Layer 5 of a small transformer language model trained on English Wikipedia (8 layers, counted from 0, width 128).
A neuron adds its activation times its output weights to the MLP's output. To switch it off is to set its activation to zero at one token and run the rest of the model.

Output weights of the MLP neurons that the questions are about. A number n stands for (n - 500) times 0.00068.
n26: 409 480 447 232 330 544 426 511 603 485 885 480 369 443 285 535 436 370 481 519 510 359 521 516 742 588 731 488 239 599 609 584 627 343 813 364 408 458 482 363 369 422 416 295 581 395 536 589 735 418 545 552 481 542 484 392 245 500 484 399 735 60 405 432 618 414 523 555 785 553 407 411 626 604 611 575 380 452 709 366 529 397 569 443 460 456 504 641 585 629 655 370 564 372 106 572 484 629 622 469 665 512 390 829 425 635 539 388 561 508 265 548 612 451 704 528 538 358 619 420 635 478 612 401 430 350 811 496
n47: 424 546 479 648 346 555 368 619 617 570 471 450 247 361 269 522 753 582 369 372 238 424 587 419 760 208 347 463 420 441 603 585 508 630 541 504 387 248 558 477 450 699 608 530 274 655 504 312 512 582 277 508 375 484 609 618 540 621 538 598 472 321 519 318 580 298 285 430 329 420 709 463 180 419 407 524 588 657 851 649 457 730 557 552 407 423 368 230 655 654 453 574 329 474 439 641 605 558 736 391 710 592 438 454 523 539 545 626 542 496 417 712 736 308 629 431 524 687 666 576 353 153 516 408 483 622 492 394
n125: 464 717 466 151 572 512 431 276 554 392 517 679 443 556 383 522 345 602 254 378 606 261 634 622 531 446 667 618 377 624 465 432 504 395 574 854 631 560 553 349 446 363 627 509 547 553 541 449 397 459 287 604 504 379 567 625 556 338 357 747 552 288 467 412 500 545 605 569 380 638 625 549 628 714 378 260 363 365 555 580 631 636 387 592 710 504 259 624 491 452 470 504 359 507 467 580 847 578 515 476 531 690 459 546 340 887 532 438 481 611 474 580 621 322 671 509 406 222 400 572 666 229 460 578 152 367 522 496
n174: 579 686 637 423 395 544 449 616 650 290 476 540 638 623 492 433 643 597 711 451 540 443 369 560 445 419 593 226 685 713 436 542 431 392 578 512 518 588 235 456 472 304 470 410 601 477 518 548 441 336 575 504 508 163 334 493 644 559 368 508 640 608 598 456 509 527 343 446 432 248 537 550 496 408 22 504 348 287 582 579 691 241 658 644 440 435 407 508 589 363 667 552 530 337 395 565 627 273 525 469 578 603 657 384 486 552 265 630 614 723 479 616 393 372 516 771 661 538 405 371 682 445 240 457 628 481 742 331
n181: 484 619 479 329 347 308 183 425 674 585 596 542 447 474 396 585 462 470 447 559 532 452 738 643 407 550 414 386 553 558 465 371 603 383 430 333 523 589 611 341 334 736 205 174 530 849 709 339 595 573 433 608 504 456 675 484 688 363 652 679 588 677 379 332 386 655 310 443 348 492 480 273 467 412 555 299 530 601 473 557 519 652 496 592 504 592 353 312 423 513 453 523 658 638 660 476 169 525 545 371 390 877 558 241 645 300 825 594 496 472 777 605 473 448 693 526 563 476 388 560 546 508 411 260 545 371 459 634
n210: 428 592 612 459 367 508 195 512 391 559 563 508 639 761 399 459 568 569 520 372 414 609 216 713 392 215 291 644 764 571 321 342 600 279 317 818 668 529 419 586 764 630 468 626 491 475 538 642 650 91 632 488 362 222 563 555 649 504 602 471 432 608 400 682 360 570 504 628 495 240 195 434 625 572 512 632 504 517 298 488 457 447 515 657 441 558 641 423 448 672 548 500 707 519 444 407 593 242 347 646 496 461 588 464 504 421 631 457 333 568 548 449 532 319 392 522 488 451 220 427 715 559 263 722 463 524 614 349
n221: 492 479 440 546 556 330 500 544 366 322 407 449 541 596 253 594 278 722 455 536 641 569 553 835 441 661 385 599 356 568 528 160 457 572 354 649 614 496 570 543 217 426 711 587 621 450 667 725 609 468 315 531 630 360 496 552 577 483 423 322 581 558 732 543 238 571 549 596 804 661 209 698 374 329 400 420 543 650 106 508 398 373 581 90 658 496 450 435 478 531 478 425 468 492 483 716 543 672 646 475 456 571 584 412 413 548 393 516 401 617 504 388 187 795 404 608 576 751 602 573 470 500 504 441 588 442 576 323
n256: 389 386 414 676 533 340 507 685 693 686 524 203 411 359 625 418 436 553 605 568 531 416 704 455 479 426 241 395 542 237 455 527 445 628 603 798 404 612 493 407 675 434 481 562 492 527 432 516 670 186 682 615 496 388 592 598 366 644 346 418 557 732 687 508 138 555 457 288 637 390 553 640 579 451 689 629 628 447 462 697 563 623 456 454 548 412 453 450 533 391 434 395 534 500 474 369 629 251 565 496 663 746 707 636 554 387 539 462 572 186 521 358 406 382 298 295 557 624 554 692 540 262 647 452 370 644 464 302
n258: 322 547 387 523 451 556 548 594 651 448 723 412 550 447 388 324 316 467 400 394 495 466 797 355 428 537 474 492 589 619 508 630 609 418 551 410 688 458 620 322 575 385 572 373 290 512 553 330 469 431 485 374 435 323 500 788 725 357 621 481 481 486 163 328 689 652 458 305 483 436 623 492 543 560 119 380 536 379 407 380 201 649 507 504 628 657 144 500 634 629 451 459 553 560 253 649 632 696 550 531 451 496 437 781 738 552 461 709 461 375 665 653 515 591 520 354 586 434 393 412 615 493 504 516 453 361 732 655
n297: 285 486 692 464 617 619 306 306 477 496 393 516 707 403 440 562 599 525 488 286 646 767 313 508 343 595 492 656 509 422 585 670 747 585 322 263 189 603 462 565 496 458 461 534 713 296 573 425 520 723 566 553 752 468 730 461 296 520 599 696 535 619 525 207 261 448 460 411 645 625 481 592 488 463 295 477 691 683 585 608 443 559 746 563 500 598 722 362 462 444 441 814 581 445 327 417 294 358 611 500 368 573 406 650 599 380 396 435 603 390 555 454 316 453 382 513 391 301 500 492 570 386 357 533 383 806 434 715

Each question names a token from some text and the token that comes next. It shows the activations a of the neurons there, in the order above. A number n stands for (n - 500) times 0.01.

Then comes g, the gradient of the next token's log-probability with respect to the MLP's output, scaled to length 1. A neuron's effect is roughly proportional to its activation times (output weights . g). A number n stands for (n - 500) times 0.00071.

" head", then " with"
a: 467 523 388 648 525 498 509 510 615 308
g: 621 416 404 375 510 308 440 475 381 546 265 561 442 709 420 591 534 397 446 296 447 448 591 753 559 382 405 299 760 490 416 569 574 452 548 498 530 376 364 416 502 438 461 441 452 592 768 448 441 382 364 604 346 504 320 404 669 775 525 567 471 520 490 602 660 440 589 397 345 689 361 368 499 244 526 534 599 512 676 282 477 515 444 340 753 743 501 453 589 525 450 549 656 457 535 601 805 626 569 410 372 504 580 489 463 453 583 503 655 469 636 467 280 557 627 174 273 546 555 406 417 542 592 728 490 462 779 576
Which two neurons, each switched off alone, lower its probability most, in order? n297, n258

" any", then " form"
a: 459 488 934 506 530 498 438 514 673 495
g: 390 531 434 401 585 503 545 450 416 659 456 671 608 221 370 462 570 604 287 476 624 383 377 540 542 354 447 557 542 450 641 595 749 525 455 838 461 617 396 464 717 556 473 574 471 635 373 360 397 425 470 648 401 548 516 497 441 528 371 505 440 514 475 336 592 413 522 666 583 761 711 576 571 431 450 289 366 288 379 514 498 329 463 584 440 598 516 492 416 466 632 494 401 350 684 499 559 756 353 494 581 113 778 590 520 749 667 588 295 375 480 471 415 556 507 499 590 303 463 654 577 354 426 217 396 542 647 637
Which neuron, switched off, lowers the next token's probability most? n125

" of", then " Arts"
a: 499 505 503 495 491 463 493 541 377 593
g: 557 415 485 209 672 553 564 595 522 418 364 290 445 597 596 399 448 226 582 511 531 647 417 559 377 519 469 314 354 547 510 654 365 512 536 482 766 582 326 515 690 498 757 605 453 592 508 599 341 563 642 540 497 433 450 396 422 578 482 599 716 459 472 441 449 339 292 436 433 375 715 266 427 778 529 289 376 600 485 301 329 535 604 519 515 660 598 481 582 242 571 519 502 541 194 510 309 664 332 515 501 557 518 664 674 483 559 559 323 561 526 443 525 570 588 458 637 525 443 368 668 532 762 527 386 393 459 819
Which neuron, switched off, raises the next token's probability most? n258

"is", then "w"
a: 457 492 487 491 569 552 509 509 504 507
g: 363 262 342 290 411 534 387 496 595 705 578 688 473 296 452 391 539 504 708 243 479 621 283 487 386 846 607 471 256 629 476 808 498 480 461 457 494 586 448 492 682 332 588 526 545 578 676 588 566 629 465 612 491 468 628 592 360 332 446 752 446 502 419 351 569 663 258 580 539 407 541 421 388 452 506 563 666 460 231 463 496 764 525 529 609 550 264 450 464 504 406 287 601 457 470 553 488 379 675 618 526 514 424 460 475 275 529 522 605 482 565 426 346 279 500 498 645 424 833 492 512 529 586 657 475 454 527 550
Which neuron, switched off, lowers the next token's probability most? n181

" cut", then " &"
a: 499 561 486 942 517 506 495 543 467 554
g: 352 671 488 553 492 237 424 437 452 602 483 742 384 660 468 588 533 552 594 201 512 776 136 418 727 318 545 510 419 449 549 599 471 271 487 435 524 525 167 335 383 495 639 417 466 601 596 637 603 415 486 459 335 518 582 294 525 445 345 680 706 584 405 356 424 610 367 715 358 561 252 458 519 593 425 507 493 289 395 580 340 495 420 594 674 451 338 590 383 627 631 572 575 545 483 369 698 657 363 522 721 553 648 428 607 610 462 447 716 624 662 471 463 509 482 519 466 521 543 551 452 686 446 605 485 409 586 402
Which neuron, switched off, lowers the next token's probability most? n174

" of", then " all"
a: 468 535 483 479 495 499 496 393 778 499
g: 384 438 579 469 464 577 653 530 634 450 599 287 548 634 344 315 351 533 502 435 410 341 467 352 680 470 444 605 399 411 259 580 617 677 520 620 271 336 476 434 266 346 447 639 337 501 627 557 548 525 858 394 499 386 497 412 576 530 484 398 340 462 523 533 471 506 484 481 585 572 496 457 968 569 469 468 440 502 544 465 654 361 639 133 580 473 444 298 681 694 634 325 474 589 515 392 643 330 413 553 587 633 531 498 525 507 296 596 478 309 496 537 501 838 390 455 599 617 414 526 650 450 627 603 536 688 517 516
Which neuron, switched off, raises the next token's probability most? n256

" to", then " change"
a: 651 536 484 442 485 500 528 500 863 494
g: 438 706 545 533 326 645 514 392 367 777 432 293 403 369 565 638 380 521 558 520 377 395 505 459 299 513 384 410 464 554 453 390 604 564 525 434 324 452 594 652 582 334 478 645 420 500 389 278 465 477 472 649 521 433 441 480 233 664 714 401 588 405 617 550 508 659 479 666 461 639 304 601 416 757 599 536 422 282 613 183 318 283 683 628 598 590 343 552 408 612 486 546 398 656 408 518 534 305 599 497 585 532 628 614 495 586 558 851 350 386 639 454 405 379 544 589 441 299 723 422 549 691 515 469 677 612 515 396
Which neuron, switched off, lowers the next token's probability most? n26

" under", then "c"
a: 489 513 501 674 466 506 522 500 541 365
g: 719 402 268 389 275 310 416 643 371 569 607 670 704 597 296 371 626 476 267 739 543 674 605 365 534 436 742 613 426 413 603 379 223 597 618 349 591 445 443 549 268 575 480 405 654 463 529 332 505 584 483 579 466 439 468 626 614 441 687 370 623 531 717 467 477 520 461 570 271 340 468 658 440 499 441 252 425 539 271 589 559 577 537 550 607 580 733 446 768 386 449 757 473 560 542 519 514 605 349 391 580 480 445 669 549 454 463 578 386 633 306 457 386 509 485 463 551 620 491 387 613 216 518 405 488 656 497 425
Which neuron, switched off, lowers the next token's probability most? n174

"co", then "at"
a: 491 495 503 513 499 501 465 444 498 489
g: 393 440 428 297 290 296 493 647 453 295 450 458 489 671 344 654 151 553 667 563 540 596 283 696 546 698 563 748 508 377 709 623 443 391 531 598 339 565 648 493 581 325 354 629 694 577 519 481 591 737 611 671 505 483 559 503 523 500 513 612 571 422 533 649 497 551 472 558 650 178 650 713 471 462 502 459 483 269 295 382 527 372 547 255 466 396 412 357 636 652 362 339 495 544 562 642 521 524 386 584 436 507 486 589 376 495 341 573 719 288 479 553 387 472 408 388 533 654 431 667 637 635 607 444 368 407 468 413
Which neuron, switched off, raises the next token's probability most? n221

"ino", then " s"
a: 469 902 503 540 873 511 518 451 501 287
g: 696 471 510 400 533 684 694 661 362 465 348 420 425 231 404 493 401 556 339 538 530 553 481 401 582 415 317 593 391 358 547 504 472 610 551 627 564 522 428 680 466 517 467 498 591 677 319 507 430 409 590 377 412 496 450 871 409 677 533 466 272 468 422 576 621 500 420 373 617 716 494 490 618 529 445 401 560 641 412 475 356 382 504 542 609 432 522 551 565 243 700 262 332 417 632 513 560 570 752 390 372 420 528 295 543 556 621 626 660 392 551 462 482 713 677 345 290 486 823 405 647 252 684 322 384 598 639 424
Which neuron, switched off, lowers the next token's probability most? n47

" for", then " South"
a: 499 498 513 502 475 537 480 515 464 691
g: 444 376 607 317 482 534 512 409 545 560 423 510 582 388 617 381 417 613 393 398 429 341 609 719 335 594 575 549 301 610 648 706 649 578 306 485 293 552 444 785 587 464 578 392 524 276 405 384 381 610 751 578 693 471 597 665 396 633 317 551 624 471 597 410 530 449 556 496 389 579 596 457 379 545 490 841 610 481 371 554 586 343 514 417 542 623 390 599 485 268 332 258 345 271 565 415 663 700 395 587 869 493 320 586 587 461 431 642 452 522 389 428 472 539 488 450 383 409 452 308 650 427 563 328 510 587 652 615
Which neuron, switched off, lowers the next token's probability most? n297

"adesh", then "."
a: 494 481 469 523 477 517 546 536 455 281
g: 432 460 520 694 599 506 597 505 691 636 495 662 654 533 478 293 550 461 233 558 373 283 480 467 461 534 677 618 238 569 325 650 514 588 367 551 541 539 588 670 660 445 515 755 731 527 576 332 424 296 460 622 515 245 538 784 506 633 445 432 376 292 530 325 460 625 531 466 644 491 474 347 528 619 569 292 482 413 572 707 447 476 412 617 524 536 454 597 433 320 404 411 463 493 430 487 580 490 429 465 514 466 681 461 400 513 806 485 379 395 358 449 638 508 411 588 465 448 614 592 418 579 267 358 723 96 463 678
Which neuron, switched off, lowers the next token's probability most? n297

" front", then "-"
a: 471 514 494 544 543 515 492 505 159 381
g: 689 741 499 488 491 669 519 782 354 708 443 328 610 520 617 794 570 326 623 583 579 447 569 556 571 623 433 493 433 621 685 541 750 502 411 443 604 525 590 515 527 286 481 585 569 332 568 463 738 211 508 483 645 243 443 452 671 518 381 313 657 365 292 355 519 524 599 540 580 524 566 605 388 768 557 438 580 374 406 329 447 376 305 483 519 587 520 528 622 418 396 396 459 333 635 623 313 527 560 544 503 442 437 438 416 380 545 478 758 393 376 488 648 369 632 453 410 393 233 518 459 510 273 401 536 335 334 625
Which neuron, switched off, raises the next token's probability most? n258

" C", then "aut"
a: 531 633 364 536 500 519 502 497 527 526
g: 465 275 428 429 187 614 579 613 457 495 619 475 641 599 670 469 601 690 745 488 530 264 390 671 543 390 506 480 668 683 528 304 471 597 354 520 643 537 610 524 429 767 663 598 440 452 551 662 350 545 687 536 342 653 286 506 445 392 475 932 567 565 374 614 365 382 454 406 587 473 493 626 659 377 496 468 424 818 332 582 532 396 510 466 507 372 417 435 468 568 383 399 703 622 402 476 268 384 367 545 546 501 507 191 417 377 450 598 399 320 414 500 443 570 348 633 402 512 362 559 577 556 535 513 377 659 496 496
Which neuron, switched off, raises the next token's probability most? n47